Layer 21 of a small transformer language model trained on English Wikipedia (26 layers, counted from 0, width 96).
A neuron's activation on a vector x is GELU(weights . x), where the dot is the dot product.

Input weights of the MLP neurons that the questions are about. A number n stands for (n - 128) times 0.0076.
n80: 139, 86, 137, 137, 143, 163, 147, 55, 98, 100, 148, 157, 138, 104, 129, 133, 54, 151, 181, 142, 90, 164, 117, 161, 125, 123, 107, 140, 155, 120, 151, 79, 138, 155, 155, 103, 147, 126, 188, 188, 154, 110, 135, 218, 113, 128, 153, 116, 139, 150, 109, 122, 151, 119, 104, 130, 127, 73, 92, 139, 112, 160, 116, 133, 120, 124, 89, 124, 89, 163, 148, 65, 106, 129, 147, 166, 178, 228, 131, 138, 105, 124, 86, 163, 148, 114, 93, 105, 116, 145, 122, 93, 106, 140, 146, 159
n140: 177, 114, 150, 90, 146, 81, 212, 125, 49, 143, 133, 184, 108, 128, 155, 84, 99, 66, 170, 129, 95, 111, 73, 127, 206, 123, 158, 174, 124, 107, 215, 149, 105, 138, 125, 101, 122, 236, 170, 193, 152, 168, 101, 125, 161, 68, 156, 101, 118, 163, 106, 116, 162, 151, 119, 132, 62, 176, 126, 91, 200, 186, 178, 113, 120, 148, 226, 120, 40, 148, 123, 136, 130, 242, 136, 135, 165, 156, 102, 101, 87, 71, 64, 158, 72, 181, 109, 63, 117, 139, 99, 93, 55, 118, 108, 126
n148: 123, 75, 112, 119, 105, 127, 103, 141, 159, 92, 189, 102, 128, 124, 139, 83, 145, 90, 140, 122, 106, 103, 122, 109, 77, 183, 142, 84, 131, 129, 166, 111, 113, 101, 163, 168, 106, 138, 116, 89, 151, 115, 164, 107, 126, 88, 73, 97, 167, 170, 51, 124, 192, 92, 97, 80, 116, 102, 110, 71, 139, 180, 148, 145, 151, 66, 162, 106, 89, 66, 160, 155, 170, 93, 85, 109, 118, 137, 165, 149, 95, 121, 151, 123, 101, 186, 148, 94, 117, 117, 146, 124, 66, 62, 134, 136
n213: 67, 159, 162, 148, 71, 138, 163, 162, 97, 172, 120, 93, 224, 105, 119, 198, 117, 106, 182, 122, 91, 152, 139, 84, 81, 134, 140, 116, 68, 152, 76, 169, 130, 125, 103, 121, 145, 124, 127, 142, 136, 118, 90, 77, 121, 195, 89, 120, 165, 147, 156, 139, 130, 83, 62, 143, 90, 134, 108, 130, 140, 125, 154, 107, 92, 141, 107, 157, 150, 213, 132, 64, 148, 144, 69, 107, 105, 105, 135, 154, 136, 130, 202, 136, 87, 150, 118, 236, 111, 57, 118, 92, 131, 131, 176, 69
n222: 103, 112, 54, 130, 125, 147, 106, 98, 141, 152, 103, 192, 89, 107, 105, 156, 90, 177, 155, 143, 158, 178, 156, 152, 109, 96, 153, 169, 147, 112, 159, 135, 101, 102, 122, 97, 125, 173, 97, 91, 226, 146, 95, 166, 118, 130, 52, 147, 103, 143, 81, 165, 149, 100, 135, 120, 94, 130, 103, 79, 72, 136, 68, 162, 110, 148, 155, 180, 123, 76, 57, 124, 114, 131, 156, 62, 122, 95, 140, 136, 121, 100, 87, 156, 65, 207, 159, 157, 147, 140, 190, 115, 179, 151, 118, 76
n224: 92, 174, 121, 162, 132, 146, 154, 159, 165, 136, 146, 119, 109, 114, 137, 177, 135, 121, 124, 143, 75, 129, 151, 138, 99, 130, 122, 113, 173, 108, 100, 143, 86, 136, 100, 84, 199, 168, 97, 183, 93, 103, 155, 198, 101, 165, 116, 143, 153, 121, 154, 185, 127, 148, 184, 162, 71, 117, 172, 76, 118, 161, 175, 120, 172, 149, 163, 134, 97, 176, 115, 184, 110, 154, 139, 120, 130, 130, 164, 187, 97, 71, 146, 139, 128, 141, 104, 130, 98, 130, 116, 80, 175, 150, 161, 101
n225: 41, 109, 152, 148, 152, 99, 123, 116, 130, 111, 135, 84, 169, 150, 97, 119, 201, 169, 90, 104, 39, 144, 172, 141, 110, 145, 93, 170, 140, 171, 81, 106, 133, 164, 134, 105, 111, 85, 78, 146, 140, 101, 155, 126, 97, 110, 119, 143, 173, 94, 103, 111, 170, 68, 75, 137, 154, 138, 140, 185, 132, 14, 113, 75, 99, 77, 153, 141, 133, 171, 54, 133, 96, 78, 120, 202, 167, 180, 98, 186, 116, 76, 115, 146, 80, 173, 192, 102, 139, 101, 174, 135, 152, 174, 96, 80
n238: 166, 164, 169, 127, 136, 133, 132, 140, 73, 131, 114, 141, 192, 38, 185, 177, 150, 122, 88, 122, 139, 153, 118, 146, 85, 161, 137, 130, 118, 139, 112, 126, 88, 84, 144, 145, 65, 125, 135, 52, 140, 81, 163, 146, 117, 144, 93, 126, 133, 138, 128, 170, 172, 44, 109, 82, 174, 133, 92, 85, 89, 161, 88, 183, 165, 63, 104, 157, 88, 134, 170, 160, 140, 191, 91, 148, 60, 129, 40, 131, 166, 132, 235, 125, 97, 133, 82, 104, 134, 122, 211, 164, 145, 135, 129, 134
n254: 135, 199, 153, 109, 71, 134, 163, 107, 58, 138, 110, 150, 101, 88, 177, 194, 170, 93, 158, 84, 132, 164, 123, 89, 127, 122, 121, 140, 161, 101, 75, 193, 101, 144, 120, 138, 141, 217, 128, 141, 168, 63, 140, 133, 135, 145, 167, 81, 91, 235, 195, 206, 113, 57, 95, 205, 119, 47, 213, 128, 78, 188, 72, 122, 149, 105, 142, 218, 107, 131, 183, 144, 124, 71, 103, 111, 77, 113, 214, 232, 170, 59, 123, 72, 167, 121, 146, 127, 76, 151, 129, 84, 94, 124, 157, 150
n276: 111, 120, 166, 169, 106, 133, 136, 94, 113, 140, 133, 132, 89, 128, 114, 124, 142, 128, 144, 97, 116, 82, 71, 208, 87, 101, 108, 153, 122, 131, 57, 101, 137, 153, 190, 99, 152, 34, 116, 101, 137, 59, 162, 136, 68, 181, 142, 116, 160, 37, 131, 91, 179, 144, 110, 177, 110, 103, 157, 147, 145, 112, 108, 190, 135, 83, 151, 115, 106, 145, 169, 120, 136, 86, 107, 87, 159, 93, 92, 145, 158, 104, 181, 138, 173, 94, 110, 169, 122, 97, 96, 105, 104, 91, 192, 120
n310: 129, 148, 163, 142, 212, 106, 160, 116, 155, 121, 155, 140, 111, 154, 138, 182, 114, 126, 171, 97, 132, 90, 164, 92, 147, 146, 149, 157, 172, 117, 157, 97, 138, 171, 91, 144, 136, 138, 127, 165, 147, 177, 129, 152, 124, 122, 135, 118, 113, 93, 169, 82, 112, 116, 114, 113, 135, 120, 57, 131, 91, 178, 127, 150, 152, 81, 137, 118, 120, 148, 126, 149, 127, 85, 68, 109, 135, 37, 88, 116, 147, 118, 184, 154, 165, 109, 109, 73, 97, 138, 128, 80, 140, 132, 197, 171
n343: 163, 97, 108, 126, 163, 166, 98, 76, 70, 135, 122, 155, 169, 111, 136, 128, 88, 135, 128, 146, 141, 209, 104, 112, 121, 134, 143, 74, 96, 6, 154, 129, 82, 120, 97, 89, 127, 142, 160, 107, 192, 156, 146, 119, 91, 152, 154, 133, 211, 113, 132, 175, 60, 107, 111, 124, 105, 126, 115, 185, 90, 138, 112, 133, 177, 110, 129, 99, 82, 127, 89, 151, 112, 121, 79, 140, 187, 111, 72, 128, 125, 137, 154, 182, 133, 127, 147, 151, 98, 141, 99, 99, 114, 190, 181, 144
n348: 175, 178, 88, 128, 114, 166, 127, 43, 121, 74, 75, 73, 75, 103, 176, 150, 122, 119, 188, 87, 70, 142, 185, 48, 161, 129, 91, 135, 67, 109, 155, 165, 75, 149, 150, 129, 81, 223, 137, 97, 101, 152, 134, 145, 84, 117, 107, 29, 148, 155, 73, 72, 173, 112, 123, 38, 180, 142, 88, 124, 117, 150, 103, 205, 132, 123, 173, 166, 90, 128, 155, 108, 109, 63, 165, 122, 106, 200, 76, 132, 164, 67, 149, 124, 115, 183, 116, 168, 187, 173, 171, 124, 98, 118, 143, 148

Each question shows a token from some text and the vector x that enters the MLP there. A number n stands for (n - 128) times 0.05.

"\n": 133, 141, 125, 161, 140, 144, 108, 130, 157, 155, 157, 114, 136, 136, 122, 106, 150, 156, 126, 124, 167, 85, 128, 115, 146, 149, 137, 131, 124, 117, 152, 112, 147, 116, 163, 147, 136, 156, 118, 134, 108, 132, 119, 125, 144, 113, 119, 145, 133, 132, 128, 131, 114, 164, 137, 148, 149, 92, 222, 87, 131, 114, 123, 116, 117, 129, 122, 138, 144, 116, 131, 142, 157, 128, 139, 103, 94, 94, 123, 113, 136, 143, 129, 125, 176, 130, 133, 128, 158, 121, 140, 125, 104, 149, 112, 93
Which neuron lights up most? n148

" Gas": 152, 135, 95, 171, 133, 130, 129, 101, 139, 104, 140, 129, 137, 129, 116, 116, 107, 148, 142, 151, 134, 102, 137, 136, 141, 136, 140, 92, 120, 149, 131, 101, 123, 109, 140, 146, 138, 139, 128, 129, 164, 126, 125, 107, 127, 115, 122, 173, 131, 103, 130, 116, 121, 164, 142, 134, 123, 136, 220, 112, 148, 131, 143, 98, 125, 127, 65, 145, 160, 134, 153, 128, 144, 153, 107, 129, 127, 118, 139, 97, 119, 146, 111, 111, 136, 146, 131, 184, 132, 106, 144, 167, 126, 150, 108, 109
Which neuron lights up most? n213

" also": 131, 151, 122, 162, 158, 172, 109, 94, 145, 101, 150, 119, 140, 125, 137, 146, 89, 142, 187, 147, 147, 124, 127, 129, 165, 157, 108, 133, 119, 159, 129, 146, 127, 96, 127, 141, 148, 171, 89, 110, 119, 131, 140, 114, 96, 122, 141, 138, 125, 129, 107, 115, 126, 125, 145, 147, 108, 124, 204, 107, 146, 98, 111, 116, 129, 120, 110, 132, 115, 140, 156, 125, 139, 134, 140, 108, 137, 130, 112, 131, 139, 123, 155, 149, 164, 115, 82, 108, 148, 124, 145, 147, 122, 141, 101, 98
Which neuron lights up most? n348

".": 120, 143, 136, 125, 149, 140, 105, 127, 115, 145, 128, 125, 165, 129, 139, 132, 116, 181, 142, 132, 131, 106, 126, 123, 156, 129, 135, 116, 114, 119, 139, 131, 148, 130, 159, 145, 127, 164, 121, 138, 124, 143, 116, 120, 139, 125, 128, 111, 139, 140, 108, 136, 113, 134, 114, 133, 136, 123, 241, 105, 137, 133, 108, 131, 122, 110, 106, 135, 129, 147, 143, 142, 148, 131, 124, 135, 131, 98, 136, 138, 123, 144, 143, 142, 156, 134, 145, 143, 122, 114, 148, 119, 110, 133, 152, 123
Which three neurons fire most, strongest first? n254, n213, n343

"x": 127, 124, 121, 127, 135, 169, 86, 100, 120, 138, 120, 104, 136, 147, 140, 111, 109, 167, 146, 153, 151, 94, 126, 127, 150, 141, 118, 106, 104, 141, 137, 97, 120, 114, 142, 150, 131, 144, 106, 125, 125, 164, 88, 107, 122, 126, 109, 155, 164, 130, 131, 109, 126, 163, 130, 132, 137, 132, 208, 132, 133, 89, 150, 146, 113, 123, 121, 122, 126, 130, 99, 155, 116, 150, 146, 91, 104, 107, 142, 120, 101, 158, 151, 137, 147, 131, 109, 158, 127, 103, 120, 169, 153, 139, 130, 80
Which neuron lights up most? n222

" from": 147, 144, 127, 136, 160, 163, 121, 135, 126, 108, 122, 145, 122, 150, 131, 136, 127, 158, 152, 135, 123, 97, 145, 125, 144, 114, 118, 132, 134, 126, 139, 111, 136, 101, 114, 118, 122, 160, 131, 132, 111, 126, 134, 134, 133, 118, 113, 117, 147, 119, 142, 146, 126, 150, 139, 155, 133, 134, 237, 121, 125, 107, 119, 108, 127, 133, 92, 132, 132, 134, 135, 135, 158, 151, 168, 118, 123, 111, 121, 142, 130, 160, 133, 113, 172, 126, 120, 128, 127, 121, 142, 126, 142, 129, 94, 99
Which two neurons fire most, strongest first? n224, n254

" reb": 130, 120, 100, 149, 139, 170, 112, 95, 156, 114, 140, 138, 155, 103, 119, 129, 103, 153, 176, 141, 146, 109, 125, 102, 109, 138, 124, 122, 106, 163, 184, 93, 176, 100, 100, 129, 141, 145, 126, 107, 173, 123, 158, 79, 130, 115, 133, 170, 109, 136, 143, 117, 104, 156, 123, 155, 118, 133, 187, 122, 117, 70, 137, 115, 104, 134, 130, 125, 143, 116, 100, 161, 159, 121, 93, 127, 104, 108, 125, 141, 140, 187, 137, 112, 167, 126, 126, 125, 132, 129, 127, 123, 141, 139, 110, 138
Which three neurons fire most, strongest first? n343, n222, n310

" 4": 144, 122, 122, 160, 133, 162, 129, 120, 127, 111, 161, 130, 146, 116, 119, 111, 159, 176, 138, 156, 135, 99, 100, 114, 150, 147, 116, 131, 84, 155, 147, 117, 133, 143, 127, 146, 129, 147, 96, 155, 118, 146, 111, 115, 125, 136, 135, 185, 141, 147, 121, 132, 138, 142, 119, 148, 123, 137, 211, 115, 129, 104, 119, 116, 89, 134, 74, 142, 129, 101, 139, 151, 123, 150, 155, 102, 141, 119, 118, 134, 113, 188, 125, 135, 145, 132, 148, 141, 133, 131, 143, 145, 139, 132, 104, 83
Which two neurons fire most, strongest first? n225, n222

" Fo": 154, 130, 112, 157, 134, 161, 135, 89, 141, 107, 170, 135, 124, 127, 117, 158, 105, 145, 151, 130, 161, 108, 137, 132, 147, 117, 119, 135, 116, 116, 169, 123, 146, 120, 129, 160, 131, 129, 112, 135, 143, 118, 101, 115, 136, 122, 140, 158, 116, 97, 138, 149, 146, 180, 147, 157, 105, 125, 212, 94, 140, 101, 133, 115, 108, 125, 77, 148, 144, 114, 150, 123, 183, 143, 140, 156, 144, 133, 125, 114, 109, 162, 104, 128, 145, 126, 145, 126, 131, 127, 133, 135, 128, 149, 100, 105
The most active neuron and its activation: n80, at about 1

" a": 143, 124, 109, 174, 154, 137, 123, 124, 99, 121, 103, 127, 109, 153, 123, 133, 115, 133, 180, 110, 135, 99, 117, 127, 179, 156, 117, 150, 122, 136, 162, 126, 129, 121, 146, 140, 132, 160, 119, 143, 142, 139, 121, 143, 117, 122, 131, 125, 140, 134, 144, 107, 136, 151, 155, 144, 138, 100, 216, 107, 148, 122, 113, 121, 123, 136, 145, 161, 124, 141, 136, 161, 166, 151, 145, 94, 112, 121, 118, 115, 112, 155, 148, 153, 161, 136, 130, 129, 144, 117, 80, 154, 128, 133, 124, 95
The most active neuron and its activation: n140, at about 6.5

"oc": 171, 105, 101, 117, 147, 119, 123, 122, 118, 118, 126, 126, 178, 96, 137, 174, 130, 154, 137, 172, 128, 87, 120, 130, 149, 153, 144, 123, 108, 153, 144, 104, 165, 111, 102, 152, 129, 128, 110, 127, 147, 129, 137, 122, 110, 125, 119, 163, 152, 160, 117, 146, 81, 171, 129, 112, 122, 138, 199, 123, 138, 102, 178, 103, 122, 103, 86, 140, 116, 120, 149, 118, 159, 159, 111, 163, 127, 132, 144, 97, 124, 154, 140, 111, 142, 133, 128, 132, 122, 143, 122, 159, 120, 133, 116, 86
Which neuron lights up most? n238